Layer 11 of a small transformer language model trained on English Wikipedia (15 layers, counted from 0, width 128).
A neuron's activation on a vector x is SiLU(gate . x) times (in . x), where the dot is the dot product.

Input weights of the MLP neurons that the questions are about. A number n stands for n times 0.0076.
n19 gate: 35 -37 -74 2 7 -13 6 32 -55 25 4 11 18 -33 -36 -25 18 0 -11 -29 -18 -6 26 -14 44 36 -31 25 6 13 -1 -16 -14 -7 5 48 51 29 -7 -45 -5 22 -16 9 -5 1 -26 -35 -7 69 -2 7 45 36 12 -6 -12 -1 11 6 2 20 -37 -3 24 14 -11 9 -67 6 20 -47 49 39 5 -41 18 -20 25 -23 36 -23 -26 21 5 -41 43 -25 59 -2 -30 -13 2 -3 -15 22 -6 35 12 16 6 4 20 -20 -18 -21 -25 27 -11 -22 -20 28 19 -12 26 -45 7 -14 8 -19 6 -12 -17 26 13 7 -11 3
n36 gate: 10 -31 35 -20 5 -27 -7 -18 -38 -44 28 -85 1 89 7 63 -27 -13 -19 14 -9 -13 -8 17 16 11 9 24 32 -23 -19 -41 18 19 -43 -37 -40 7 -45 -39 23 18 17 31 -32 9 49 -9 -26 -33 -5 -9 -12 -37 18 -44 15 48 12 38 -3 20 -5 17 -10 -33 -54 51 -61 -15 -3 -29 -1 12 25 31 -1 16 15 34 7 10 62 15 6 23 8 -48 -8 -8 -8 19 -16 -28 5 -17 16 23 22 -12 -20 -17 -17 16 -12 -54 25 21 -4 1 25 50 3 -22 -21 27 15 -12 -12 -43 8 27 -19 68 1 6 41 -42
n37 gate: -39 -10 -32 10 -46 15 6 -27 -19 -6 -3 -4 -54 24 7 28 45 13 -14 -65 17 -5 -20 29 31 -35 -15 15 -18 4 -13 -28 -6 1 31 -4 16 7 -26 61 18 46 -15 18 -4 14 33 -9 -27 21 34 44 -16 5 -42 19 40 9 -41 46 28 -4 23 7 34 45 -65 12 -21 72 -11 -37 -38 43 -36 -3 -3 -16 -11 -41 11 32 -38 -28 -26 10 -16 -16 8 2 -45 7 -33 -21 -5 -40 12 24 -1 -12 -16 19 47 23 43 -8 16 29 -13 -13 -9 47 -53 17 -37 -35 9 -8 28 -39 51 -41 14 29 10 39 34 13
n58 gate: 10 7 -38 -19 -6 -27 8 51 -15 21 14 32 4 -11 2 17 -15 21 31 -15 11 14 -38 -31 -4 -21 44 -4 7 -6 -10 -41 -26 14 -4 25 -6 -23 -35 11 10 -2 -21 -7 22 -13 3 -27 -14 5 1 21 42 -21 37 -13 -30 -18 -56 5 16 37 -1 55 13 15 2 25 -13 47 1 8 -30 1 17 -13 -13 21 -40 8 -20 8 -21 33 -2 -3 43 -74 -32 19 -53 24 8 32 -1 -4 -27 -36 -1 2 -4 25 60 0 -13 3 10 48 -3 -16 -25 46 -28 -19 27 43 11 -26 24 7 16 17 2 4 -46 20 7 -33
n86 gate: -25 28 -10 -6 26 40 -30 -17 30 55 10 41 -8 10 48 -52 2 -26 2 22 -5 -47 -55 -28 18 -10 32 -4 14 4 2 -38 61 11 2 9 27 -47 33 -22 -1 36 -11 -14 -42 -1 11 -25 9 -49 -6 18 15 -5 49 32 -17 8 5 11 10 -1 18 -15 -2 67 -49 2 17 -21 -14 -19 3 26 -15 -24 44 -39 -17 -47 74 2 47 12 -36 -19 66 -19 18 2 27 14 -5 44 -40 12 47 -21 -12 21 21 -55 -3 1 -44 5 -4 4 11 21 -22 4 -5 -15 4 8 -61 77 15 22 -30 3 -55 -10 -31 37 39 -4
n148 gate: 43 12 -9 23 28 24 4 9 2 34 -16 -29 -27 21 2 -48 26 35 29 7 24 -56 49 9 44 24 31 16 48 17 -40 -30 26 0 -21 83 42 30 14 -32 41 -60 15 13 -17 18 -1 -30 -24 -8 -7 18 55 -30 -58 21 -41 14 -15 2 -2 3 -61 -3 1 0 -7 -9 4 -7 -11 2 -30 21 -51 -35 65 16 -14 -22 -49 26 -7 -19 10 -25 9 28 -65 30 31 -3 18 -18 -55 -19 -35 4 -11 -20 3 4 5 -16 8 -19 16 10 24 20 -8 14 27 -17 -14 56 -13 23 -43 3 2 35 -4 -41 -19 -3 -9 5
n151 gate: 34 17 -31 26 -49 13 -21 -15 42 28 10 15 20 -31 -22 23 2 -36 -28 25 -1 10 21 -1 -30 42 15 -44 -51 -25 26 -33 37 20 -10 19 5 17 17 -59 -40 4 -20 -16 16 45 -22 -15 -39 -1 35 -45 -24 -43 27 23 13 -25 24 14 3 69 40 12 -40 -28 -2 4 23 54 -4 32 41 32 -16 3 -6 -64 -8 -83 15 -15 -56 29 33 -20 -5 44 -45 16 51 18 8 -57 29 57 -30 22 -40 -31 -52 18 23 31 0 -1 -18 14 9 9 22 -26 0 -3 -54 2 26 11 -24 -4 9 24 38 -15 -18 9 16 -39
n168 gate: -43 -8 -3 9 44 5 19 19 -12 11 -68 -53 -26 -16 -3 16 -14 81 -9 -4 -4 -18 -18 26 -1 15 17 -23 0 22 38 -51 -5 15 -13 72 -20 -7 -5 45 12 11 9 -25 67 -17 -6 28 -7 -23 -8 38 14 7 27 -36 -3 38 -16 22 8 22 16 -3 -29 54 -22 -62 -14 -28 -55 -16 -1 -30 -4 4 28 11 -29 12 -5 -14 46 -35 24 22 35 -12 -14 -95 14 -19 -46 -42 -43 11 11 -35 6 33 26 15 1 -23 3 17 -38 9 -6 -2 -65 -6 -4 -28 -43 7 20 -46 -17 21 7 30 29 6 11 -5 47 24
n176 gate: 10 1 -22 -6 -41 -8 -27 -8 -13 -5 39 11 -17 -7 21 28 30 25 -23 -27 21 -37 -2 -23 22 35 15 -28 -17 -22 -12 6 -11 -2 -34 13 5 16 -12 14 -3 11 8 34 43 12 14 -5 -3 -6 17 -10 -30 -27 7 15 -44 15 15 4 14 -1 -15 -13 0 -23 34 -30 -5 -3 22 30 47 36 26 -46 3 -3 26 -6 -1 1 -7 -11 39 -24 31 -8 23 10 -10 -11 -51 -37 8 21 9 -29 6 -24 15 17 27 -11 40 4 18 22 -18 -6 -16 10 -29 4 1 4 -5 -29 -52 18 21 15 3 32 -1 8 22 -15
n269 gate: 28 -37 -41 -17 47 -7 -22 -21 -11 19 -24 15 29 -53 27 -49 -6 -2 -29 -24 7 -5 22 34 13 -20 -7 -24 42 -39 39 -33 -37 2 -45 -21 -24 -2 -3 -7 -32 13 31 2 -2 56 30 0 8 61 -2 28 42 6 -5 -14 41 53 -65 10 20 -20 50 -42 -44 -16 0 -58 -7 25 14 10 -6 11 17 28 -39 26 -11 10 -4 -2 -1 -40 -11 -7 28 3 -4 40 19 -10 24 13 -18 8 23 5 38 30 -19 8 -73 -16 -30 9 -24 -27 32 2 -8 28 -8 -6 14 39 8 -11 -13 -53 13 -5 46 -24 27 2 21 -42
n290 gate: -37 -13 -16 -8 10 17 33 -2 -10 10 -3 13 -29 20 -20 -7 -15 11 28 27 28 -2 -16 -10 -28 -21 38 -4 23 29 -25 -14 24 1 11 27 -4 20 21 25 34 -43 -13 -8 -19 -21 3 -30 -26 -19 -16 -34 26 34 -48 -9 2 47 40 36 45 -12 -41 18 -24 -1 24 -41 27 59 -15 6 14 -21 -75 52 -30 -21 51 -55 10 -6 -29 -6 44 23 41 -12 -43 -7 -18 -9 32 23 13 17 -31 -3 -19 26 -6 -31 26 -28 -23 -14 13 -2 -6 -31 -31 2 -11 64 -20 2 -8 29 -28 38 -16 26 -12 17 -27 -9 2 -1
n291 gate: -48 -2 -14 27 28 15 -39 -25 -46 -6 -17 -10 0 -13 75 -47 -41 6 27 -11 -27 8 14 -13 -58 -8 9 25 -29 10 9 -40 -15 52 -19 39 -9 3 21 -3 0 -20 37 -14 -62 -48 27 -5 2 -3 -4 3 5 12 24 -28 -25 23 -49 -30 -6 49 24 22 -8 3 11 -3 39 19 -29 63 25 -7 23 4 -44 4 3 -12 -12 -35 16 9 -3 0 -2 26 -24 29 -24 38 -11 31 25 -12 -45 -9 -55 -2 -3 20 -3 33 0 -16 27 -6 31 -34 -78 -7 43 22 24 -38 62 5 -8 9 -50 41 -11 2 6 -37 59 25
n306 gate: 50 28 -63 -1 -28 11 -10 -23 1 26 16 -47 -54 -62 25 4 21 -39 -8 -8 -23 11 28 -24 -4 16 51 -2 20 -25 -33 -38 36 9 23 22 11 -18 43 2 3 -17 -16 -26 1 29 24 -2 -4 3 -32 -13 1 -6 7 -3 -11 10 -2 -49 18 14 13 -14 -2 -4 -2 -3 -3 -33 -32 -31 -12 21 10 -67 0 54 10 34 -29 -19 46 3 36 -21 3 48 -17 -28 -22 -11 72 3 -42 22 -19 -37 27 39 -54 -44 53 38 2 -1 -23 62 -1 -6 -9 -2 4 -23 -53 -8 -28 -13 24 -15 -5 29 -28 -10 -3 16 31 -23
n19 in: -40 6 -77 1 17 -3 1 -30 10 -3 -28 18 -43 -28 -10 -22 23 17 -12 -8 -10 19 -3 -19 -38 -18 -11 1 -41 17 5 17 -20 -8 2 8 -25 -7 -3 8 11 23 56 -32 20 -28 30 -26 17 -10 29 5 22 1 7 -53 3 -16 -35 17 -37 25 -41 -24 -17 16 -2 5 44 24 10 18 -1 -45 -20 -2 1 30 30 -12 28 15 -76 15 6 -23 34 3 30 -3 -29 -38 30 39 -14 -8 12 33 28 -31 -5 4 53 -16 35 14 28 15 1 -14 7 -26 20 -45 -19 22 -22 -13 34 -17 2 -16 1 21 -52 30 -11 11
n36 in: 18 8 22 -41 36 -6 -54 -36 38 21 72 20 4 -4 23 18 -48 -28 24 -6 -49 -63 13 44 -2 14 18 -22 30 3 -32 3 -2 13 2 81 -30 39 -5 40 -3 -11 13 -27 15 7 -19 9 -14 38 30 32 18 -28 11 -11 4 -53 -52 57 13 3 50 -11 -12 11 -6 -41 -31 -1 10 -8 -15 8 -13 -19 13 -26 -13 -25 22 -27 9 20 20 -7 27 12 -7 -44 44 18 -35 -13 6 -15 45 52 17 -2 -41 -41 9 -24 18 -39 -7 -26 -53 -13 60 -12 -18 -29 -15 -9 -3 49 -2 -38 -29 -29 35 -2 49 -36 -10 -1
n37 in: -10 -31 -28 18 8 3 25 33 -50 1 8 21 1 5 -39 38 45 22 -51 13 -51 -20 -14 -17 -20 -75 13 -41 7 -24 4 -46 15 -21 -39 -41 25 -1 12 -20 46 14 -24 -39 -6 -3 34 -12 38 -12 -8 -4 26 11 33 -13 -23 1 3 -32 -37 41 18 -2 28 39 -55 -37 6 -20 45 -47 -20 24 21 -2 6 -35 27 13 -17 15 57 29 -16 -36 -15 0 36 7 21 18 11 -35 34 9 28 0 -15 11 -37 7 14 -10 -38 16 -30 3 -47 -27 -5 26 -4 39 7 3 -31 -11 49 -18 -4 31 -3 54 71 4 7 -28
n58 in: 14 20 11 -22 -3 4 10 53 -50 -31 -27 -22 -35 6 24 -2 -23 -2 -3 -25 -1 60 -1 19 -17 -29 -28 -36 14 6 -10 8 28 22 41 24 4 -17 -23 -40 2 -6 -40 40 32 10 11 -13 -35 12 15 -16 7 -14 4 -7 -2 21 -11 5 -8 23 -8 19 -18 -27 -4 -3 11 1 -25 46 -3 4 -28 36 1 -69 -36 -7 20 -16 -3 57 56 21 -11 -52 6 34 -59 -29 11 32 -36 8 0 -29 32 -1 23 -19 7 -20 -29 17 30 37 -2 17 -9 8 7 -51 -36 40 57 9 17 -2 -22 -11 39 7 -3 30 -30 4
n86 in: -18 -7 -9 40 18 -7 23 -9 -1 28 -12 -1 33 4 16 16 -44 3 37 24 54 18 -80 39 5 -16 -13 -19 54 21 28 -15 4 -3 -42 20 -41 -11 -8 29 33 -34 -69 8 0 -30 -11 -4 29 -29 36 -31 -27 34 33 -21 0 31 -28 -39 -8 -19 2 51 53 -13 25 -55 40 -13 -16 -20 -23 17 -6 -7 24 -2 -8 5 19 6 7 34 41 20 -12 -22 22 -14 -32 -25 -19 -8 -10 21 -8 -36 -1 -6 28 -21 -43 12 -27 -32 -58 24 -39 -22 17 56 18 20 15 17 -38 7 -19 -2 -48 -23 14 23 18 -4 -11 -44
n148 in: 24 12 12 19 47 59 16 34 18 22 -16 -6 10 20 -6 -22 -7 -25 -18 -12 -20 -19 -5 -18 -21 -45 -10 15 30 -18 56 -12 -22 -28 -28 -21 30 38 -1 -17 -25 -3 2 27 -30 -31 -18 -24 2 28 5 -27 23 -7 2 -57 -23 -1 35 6 41 -10 -17 23 22 -15 -66 44 -66 39 9 -31 -12 -15 43 -35 28 4 -36 -3 0 16 32 -8 -3 58 -44 -15 9 38 -2 2 6 21 -23 5 -16 25 27 -41 -23 26 32 2 -24 16 -23 17 6 -31 6 0 53 -67 -13 19 -24 51 48 2 -19 -21 -27 42 14 -3 29 35
n151 in: -12 56 -17 20 -17 -2 17 27 22 29 30 -23 -49 4 0 58 8 28 38 19 -43 21 -36 -30 25 -33 33 11 10 10 -37 -5 -15 18 15 18 46 51 -7 18 -15 -12 -1 15 11 -11 -23 -25 31 -10 39 -31 -40 11 2 11 -35 12 33 -13 -12 -4 -13 29 -38 -42 18 -5 -25 58 16 -5 -40 9 -31 29 -18 -31 8 -12 -3 2 -27 28 12 3 -43 -5 -36 -21 31 34 10 -59 3 -14 -39 -28 -14 -37 47 -4 -18 65 -4 24 -14 61 -18 50 78 41 4 -15 84 -40 -57 17 19 -17 -3 -4 -23 4 -4 -50 -13 37
n168 in: -22 68 33 12 41 3 63 32 36 -50 -8 31 -7 -67 -3 -3 16 13 32 -23 -14 28 -35 48 21 -35 33 -25 -5 23 12 8 11 4 6 17 38 36 14 2 -18 -2 -34 37 16 -33 -31 41 -1 3 5 32 -17 -6 3 58 20 -4 24 -1 39 7 -13 -11 -26 -13 31 -24 -11 -30 -29 16 -12 6 51 49 -69 5 -20 -4 9 -44 -10 -3 -21 -20 21 -29 12 -28 10 -39 10 -3 -65 6 29 -14 -49 -21 17 -15 -9 -11 -66 43 -22 19 26 8 33 16 -30 20 10 -28 32 11 -1 32 -7 -3 56 -15 -35 12 -33 -8
n176 in: 13 19 23 4 -9 1 2 -31 36 30 26 -45 1 1 57 -24 3 43 -53 -5 12 -9 -21 -6 25 -40 -29 -1 -32 15 -24 -1 -24 7 -1 -23 -13 -32 31 -15 -11 36 30 -4 -4 -10 14 -21 11 -57 19 1 -43 53 18 -8 29 31 9 -1 -14 11 8 -2 8 12 -38 15 15 5 -6 29 26 -6 -24 54 -26 -6 -23 -30 -9 -5 1 7 4 25 6 35 -7 3 -11 -10 10 27 11 4 29 -11 -5 50 -10 -16 17 10 7 -43 0 -12 -42 -2 -13 -33 39 43 41 1 -32 37 -10 -24 8 4 43 -13 -23 17 -21 -23
n269 in: 5 20 -5 2 -24 2 -2 -6 -7 -19 11 59 -12 -20 16 56 21 -27 17 -48 -35 -2 -25 -7 -11 9 19 -39 10 44 -41 8 24 32 -32 6 7 -39 -5 4 19 -13 -38 -8 -40 31 6 -1 -7 8 3 -38 -15 -41 25 -40 19 35 23 -3 -7 -22 -21 -6 -5 -22 -11 6 13 26 22 -5 -21 -38 16 55 16 -12 -18 25 -71 -17 8 42 39 -13 -41 31 21 27 7 28 14 43 25 -60 -27 -14 -54 44 2 -53 -5 -32 18 23 -1 -19 42 -11 24 79 -35 -17 38 22 -35 8 7 24 -1 9 6 -26 -11 17 12 19
n290 in: 49 -15 -19 12 15 -6 -3 7 14 38 7 2 6 8 11 -27 -48 8 -31 11 16 -5 12 2 -42 -53 31 -9 23 20 19 -30 19 9 -1 -24 -20 -11 -39 -8 27 -26 -43 -40 -12 -23 -37 -81 5 5 -19 2 33 53 49 -17 -27 -4 -13 42 -11 18 43 -17 -20 5 11 -21 8 11 -24 -52 -2 24 -17 -38 -6 46 17 3 -21 26 22 44 22 11 -12 1 27 27 2 53 -16 22 13 -13 -17 6 -45 -26 -21 -34 19 42 65 -16 -22 -9 -6 48 -2 -2 -9 6 1 21 31 -21 29 57 -39 -6 -16 0 17 4 38 -49
n291 in: -2 -43 34 -48 -18 -4 15 -35 -25 -33 33 4 -12 29 -24 -2 -9 -26 -8 -21 19 -36 7 -15 18 -15 49 -37 43 58 32 10 -7 -1 -6 48 2 -26 -52 10 14 -41 -12 12 17 15 -11 -3 16 21 27 -7 -14 45 -3 -20 37 25 44 42 6 13 -6 6 -33 -61 44 3 21 25 13 -18 63 -25 -7 -41 -20 10 -58 -30 -3 -2 -22 -1 -33 2 18 52 -26 7 41 6 20 2 1 -17 -14 41 -30 3 63 14 -3 -44 12 -6 37 -15 36 -49 7 -7 -52 12 36 27 -8 -5 -19 -3 33 -19 -18 -31 -32 -28 -44 -2
n306 in: 45 -44 -16 14 -3 -1 14 23 -41 29 -32 -3 -35 -4 2 -5 -20 -9 2 36 -16 33 -36 -31 -6 -37 47 24 -34 14 -42 29 18 21 -8 -22 31 2 26 -43 51 -32 3 -22 -13 -12 -11 -36 -16 32 -49 8 -2 -30 1 -45 26 26 -15 -37 39 2 11 -36 2 -22 -33 0 3 26 40 -3 -12 -15 -2 -66 -6 -31 6 -27 -4 -2 -15 -6 30 -17 34 8 -2 1 13 -26 10 -21 -25 18 -36 16 -7 -29 13 -8 2 12 0 -44 8 39 16 -34 50 54 6 39 6 -7 -23 -4 2 5 -4 19 -1 37 72 22 20 2

Each question shows a token from some text and the vector x that enters the MLP there. A number n stands for n times 0.033.

"or": 2 -15 -35 -11 -21 -5 -23 -36 -20 2 34 -28 11 10 -12 -32 12 8 -6 8 -4 7 -20 26 -13 -17 -12 -12 6 12 16 -8 17 9 15 -22 27 14 -39 18 -16 -14 -7 4 -5 12 13 -39 -10 -19 43 7 23 -9 -12 -6 -19 -20 -12 3 -3 -36 40 -24 33 -13 -2 13 22 12 -32 -4 -15 18 0 6 -15 -11 36 22 16 26 2 30 11 -2 -18 -22 -30 33 1 31 -12 21 13 -17 -21 20 -10 -6 20 45 3 50 -34 20 -19 -34 4 7 11 14 -34 0 -30 8 -28 21 32 -24 -26 48 10 11 17 -28 3 34
The most active neuron and its activation: n37, at about 6.4

"p": 32 -16 -52 -2 -10 -8 17 -13 -27 13 14 1 9 29 12 -39 35 15 25 -10 -6 -27 -37 6 16 4 -10 -11 -6 -1 -16 0 17 1 -4 9 -3 3 -9 14 28 -42 30 8 -26 2 -6 -37 0 19 -6 -26 15 29 9 -9 6 -3 -1 -13 5 -25 40 7 29 -6 -7 7 -9 -40 -3 22 30 26 -19 11 -55 -35 32 16 -16 13 -18 -30 10 -4 -2 -25 16 39 20 1 -41 -13 1 -20 18 0 47 25 14 24 -12 -14 -8 6 -19 -42 4 -26 -12 13 -34 -20 10 -3 2 -13 -5 35 16 8 69 -2 -9 -2 -14 21
Which of these neurons fires most? n269

"ed": 28 12 9 -10 -15 8 0 3 18 -8 -8 -19 18 2 -23 -38 -4 -7 1 17 -25 8 12 -18 -10 -10 -30 -5 -14 19 22 36 -4 27 21 -25 8 11 -23 19 -2 -12 -10 12 -23 -11 -15 10 -10 -16 31 -8 15 23 -13 -7 -17 -7 2 1 2 -26 -6 0 1 12 1 -13 -2 34 7 -9 23 -16 -11 -20 -38 6 -8 5 23 -1 -10 -31 46 -30 -8 -39 -17 -6 9 18 7 21 -12 -1 -20 21 1 1 35 32 8 40 0 65 -32 -5 -2 -27 -25 -21 -55 18 1 26 -11 -29 31 -4 -11 31 5 2 18 15 6 3
The most active neuron and its activation: n290, at about 1.4

" In": 1 18 40 -18 0 -5 14 -6 -6 -4 7 -14 16 -7 -16 -28 -7 1 -1 5 -24 -16 -1 20 7 -17 -21 12 3 -13 9 38 3 9 -9 3 -27 -1 -33 21 8 -8 21 10 -12 6 -6 11 -24 4 16 1 -43 1 -20 -1 30 -2 26 1 -4 10 22 -24 -5 22 10 -4 0 -13 -1 -9 -10 -4 -33 -30 -43 -28 28 26 4 8 6 13 74 -33 -4 -21 -11 -23 -25 -11 26 20 11 -2 19 -4 1 20 4 2 4 -26 -9 38 5 5 -3 -5 24 7 -13 4 -12 6 -33 -7 21 -10 -10 16 31 -8 0 -4 -20 -15
The most active neuron and its activation: n148, at about 0.47

"ong": -3 18 9 -29 -21 16 12 -12 23 32 13 3 0 17 15 -36 6 -6 -2 40 -9 2 13 -4 -53 -5 16 -17 27 -2 51 -12 -34 -12 -28 -1 1 -15 -18 23 23 -4 -13 14 15 2 22 7 0 -1 -5 37 -31 7 -9 -10 -5 -14 4 -11 -37 -33 7 -16 36 11 9 8 8 -49 -15 5 22 -20 10 -20 -30 9 -7 0 31 -38 -5 -16 37 -2 11 -16 53 5 -15 18 -5 -3 17 16 -1 -27 -1 23 7 0 -8 11 -34 50 17 -1 -9 12 -2 -25 -15 41 -28 6 -12 -38 -20 22 16 19 -21 -18 5 -13 -27 15
Which of these neurons fires most? n86

"-": 11 12 -10 -10 -16 -5 25 -6 -13 0 27 4 13 -13 -11 -55 -4 -20 29 30 -37 5 19 29 14 -3 5 -6 -2 18 -19 6 18 21 -15 10 -13 -15 -15 37 23 -13 4 -2 -3 -21 15 -22 12 -33 -4 31 -15 -3 -23 -21 -13 -34 -11 -4 -4 19 18 4 13 16 -17 40 -12 -7 2 10 13 1 -5 -27 -21 -15 -34 -11 -13 22 -16 -26 43 -42 -1 -33 -34 -22 6 20 -14 16 0 3 -2 21 -5 -11 23 -10 -16 29 -34 3 -5 21 15 -5 16 -28 -8 4 29 2 -32 9 4 21 7 32 -6 17 16 4 31 20
The most active neuron and its activation: n306, at about 1.1

"on": 20 25 47 11 -44 6 -7 0 21 6 -5 -5 4 -3 -31 -32 -17 -15 -5 0 17 -26 11 -18 -5 29 -12 -20 4 6 25 6 -33 -3 6 -4 -9 5 6 3 -4 -1 -7 17 -18 -8 12 -30 14 -7 26 -6 -8 18 -11 4 -4 38 -26 -9 -28 -12 20 2 14 -23 -34 -8 18 -2 2 8 22 -12 -4 -20 -19 -2 0 4 26 15 -10 -18 46 -30 7 -44 -12 22 8 4 4 -3 18 -2 2 10 -1 8 -10 8 28 20 -42 60 -14 -7 -9 6 31 -28 -12 19 -29 -4 -26 -6 36 5 -7 38 -8 22 4 -7 -2 -25
Which of these neurons fires most? n176

" and": 47 1 -19 -8 -37 11 -9 -7 -16 9 39 6 -6 -11 -27 -22 -3 -3 -18 7 0 -22 17 4 11 -15 -9 15 18 9 -11 6 -45 1 -2 3 15 -14 -2 19 -10 -36 -12 -2 10 -15 -8 -1 -3 -30 19 41 -1 22 1 -8 -16 7 -32 -1 -8 -2 32 -15 18 14 2 27 -35 11 9 2 -11 -12 -6 -12 -21 -3 -7 13 21 -19 -22 35 65 -8 22 -29 10 7 9 -34 9 33 -5 0 -18 20 0 -21 22 -11 2 -4 2 0 -4 19 11 -30 0 -30 -21 -12 0 21 -38 18 13 8 1 32 13 19 15 -21 -16 -3
The three highest activations, in order: n19, n58, n306

" St": 51 16 11 -7 -14 1 40 -7 -12 13 0 3 1 5 10 -7 -27 -10 32 -40 -60 7 -19 5 -9 0 -5 18 30 7 -26 -4 -20 -11 -24 -22 8 -7 1 36 -8 -2 53 -13 -22 -3 -41 21 5 -45 39 8 20 -13 14 -5 12 5 6 -2 -12 -12 11 9 4 5 -31 9 22 -20 -10 -3 34 -1 -1 -21 -4 -22 7 32 10 -9 -8 -4 33 2 5 -22 -8 5 -21 0 32 -29 -18 -9 -13 20 -19 -22 -25 11 5 12 -14 7 12 14 9 18 7 -28 -42 -3 23 15 -44 12 54 -7 -21 15 2 -26 15 6 -13 -2
Which of these neurons fires most? n306

" the": 30 4 -16 19 -12 0 15 -8 -11 18 21 1 14 -5 -6 -6 6 0 -13 16 -31 -10 3 -14 -10 -8 -7 11 -5 -11 9 14 -8 -15 -7 11 -17 -5 -21 41 15 8 8 15 -2 -18 -10 -6 9 7 18 2 -12 13 26 -14 10 -4 -3 -9 7 -20 -15 7 17 -1 -23 -10 21 12 -23 7 3 -14 -4 -27 -29 -9 -5 1 24 -15 6 -8 80 -26 3 -42 18 -4 -18 -7 18 3 7 -5 -6 -8 4 -17 21 2 4 -10 1 7 -1 -11 -10 -14 -4 2 -21 -5 23 22 -48 6 3 -16 -8 3 28 1 14 -5 -4 -11
Which of these neurons fires most? n19

"t": 25 -15 4 3 -34 7 18 -29 0 9 22 -12 -23 27 4 -3 8 -5 -27 -28 -39 -45 -41 8 -2 29 17 -21 -2 15 -20 -7 -13 -2 -31 9 17 26 9 28 22 -22 43 -20 -15 49 0 42 -12 -12 40 -19 9 32 -9 16 -27 -9 -10 -11 2 -22 -30 -14 27 -25 2 21 -14 -10 -13 14 45 -6 -7 -13 -9 -17 -27 -16 -8 -14 -12 -5 33 -1 7 -31 -10 12 -2 -5 -20 -15 19 -17 7 12 -5 9 0 50 -18 -16 9 27 9 -4 -14 4 -3 -24 10 1 -10 -8 -22 -2 4 -2 10 23 26 45 8 43 -21 0
Which of these neurons fires most? n176

" to": 36 -12 -7 -19 -1 8 12 2 -27 16 0 -13 -20 3 -3 -13 -18 3 3 24 -34 20 3 -2 36 -13 -21 13 0 -11 20 29 -20 -28 17 5 -4 -19 -23 25 25 -35 3 -7 -53 17 -19 -19 -16 -12 4 13 0 -5 11 12 -6 31 29 -16 13 -18 32 33 2 12 -1 9 6 -1 27 9 3 -16 -30 -11 -55 -10 7 0 18 -23 7 8 58 -16 -5 -49 25 3 -28 -7 0 8 -15 1 -8 -5 -22 32 35 -18 2 10 -14 8 -3 8 -19 -2 -4 -19 -24 29 -19 28 16 -23 -5 21 -2 8 -16 20 21 -8 -12 5
Which two neurons fire most, strongest first? n290, n58

"n": 17 -21 -33 10 -2 -9 -5 -20 -40 -3 33 -7 15 27 -13 -10 14 2 -6 17 -15 4 10 2 -7 -5 5 -4 -32 13 15 4 -7 19 -5 -36 -15 -20 1 8 -25 -22 12 22 -26 24 -23 -1 -9 -28 -13 -12 32 -30 24 -9 -23 -12 -15 -11 11 -44 33 -4 15 -24 -5 29 15 8 5 -7 11 -7 20 -8 -21 2 29 2 21 -16 -36 -16 24 10 -10 -30 5 -4 12 35 9 5 11 -53 -15 14 11 -12 35 43 40 -1 -4 41 -32 10 6 -26 -3 3 -35 11 -23 -7 -15 7 16 -5 -21 58 50 20 12 -16 -23 37
The most active neuron and its activation: n168, at about 0.43

" as": 29 12 -1 -12 -27 6 3 0 35 17 5 -3 -4 0 10 -41 3 1 -25 29 -5 2 9 26 15 0 -16 24 -12 11 0 -13 13 18 -15 18 11 -1 -29 38 -2 15 2 -34 0 13 -17 -27 -10 -16 6 -5 -33 29 3 1 -13 0 29 22 -41 -15 33 -8 10 -9 -3 -13 -2 7 -2 -1 1 -14 -17 -8 -59 15 6 -1 42 26 -10 23 62 -2 8 -35 30 -15 -13 -15 -10 19 3 6 -2 -19 -28 -8 19 3 6 -33 -13 -4 -7 7 -9 -12 -7 -18 -27 -2 -11 23 -23 -5 11 3 7 28 -2 -16 2 -2 -5 31
The most active neuron and its activation: n290, at about 4.1

" I": 7 25 -4 -4 7 -5 38 -16 -15 0 10 -24 4 -16 31 -13 22 -15 -19 2 -19 12 -22 4 25 0 -8 -16 12 5 26 26 18 -20 -10 -17 -9 -3 -25 10 -2 -30 -17 -27 -24 -17 -30 -7 -7 35 -3 2 -31 -6 0 14 7 -9 10 9 -20 -10 36 -5 32 12 -40 12 14 17 25 -3 -5 -2 -25 -58 -1 -4 3 12 32 -4 15 -4 55 -24 0 -40 -10 23 -15 -11 -8 0 31 7 11 2 16 0 -1 -18 -28 -7 1 19 -6 42 -7 9 15 -19 -10 7 15 35 -21 -10 26 15 -15 4 -14 -5 -7 -7 -5 -8
Which of these neurons fires most? n86

"m": 18 30 26 3 -13 40 1 -15 -20 -1 12 24 0 -6 0 -21 46 -21 4 -15 -6 -4 -17 13 1 15 5 -24 0 11 11 0 17 22 25 -12 -13 -12 16 35 5 7 19 -17 10 21 -23 -10 -23 -26 -24 9 -16 17 -29 47 -35 -11 -47 10 -35 -3 23 -15 17 -33 27 2 -3 -14 -9 15 35 36 10 -5 -49 5 34 4 17 -15 -37 9 15 -30 -25 -20 -26 12 31 19 -17 21 6 -15 -12 0 31 -39 23 23 5 -20 4 -14 -7 -28 -2 -22 -28 -4 -8 9 12 -6 -24 -4 1 -19 29 15 35 38 -26 -24 -1 25
Which of these neurons fires most? n291

"ut": 15 7 20 8 -29 -20 12 -25 11 43 15 30 -27 2 -2 -8 5 7 4 -28 -7 7 -32 25 -51 -9 -3 -10 29 1 36 1 6 -5 13 0 -16 -2 -6 12 13 -2 -7 -16 -41 17 19 2 -12 14 2 -22 6 -2 29 -16 2 5 -22 -31 -33 -1 -14 8 3 -18 -38 45 6 -28 6 9 9 -9 -7 -18 -48 7 0 50 14 -28 -3 -8 33 -26 6 -17 23 11 -20 11 -10 -18 23 -7 6 -18 -5 17 32 -14 -31 -10 -9 46 -13 8 49 12 13 -9 -29 -64 25 26 -15 23 18 40 -17 3 -17 -5 20 11 -24 7
The most active neuron and its activation: n86, at about 3.2

" The": 30 18 5 0 -11 7 18 -10 1 17 8 -1 15 -28 3 -33 0 1 -10 -2 -15 -13 -24 0 -25 2 -13 28 23 21 6 22 5 -17 -2 3 -17 -15 -5 36 25 -3 5 16 -4 -20 -12 -10 3 4 -3 -4 -7 -2 28 -31 -1 3 1 -22 -12 -3 -4 6 30 1 -16 3 4 -20 -22 -13 3 4 -1 -9 -20 5 15 29 29 -4 -22 -4 78 -41 0 -28 -2 -2 -29 -41 12 -17 28 -7 0 0 18 19 6 -8 -19 -8 -13 15 -26 19 15 -7 10 4 -19 -9 16 26 -36 -2 3 -2 6 8 -7 -14 12 -2 -7 1
Which two neurons fire most, strongest first? n306, n19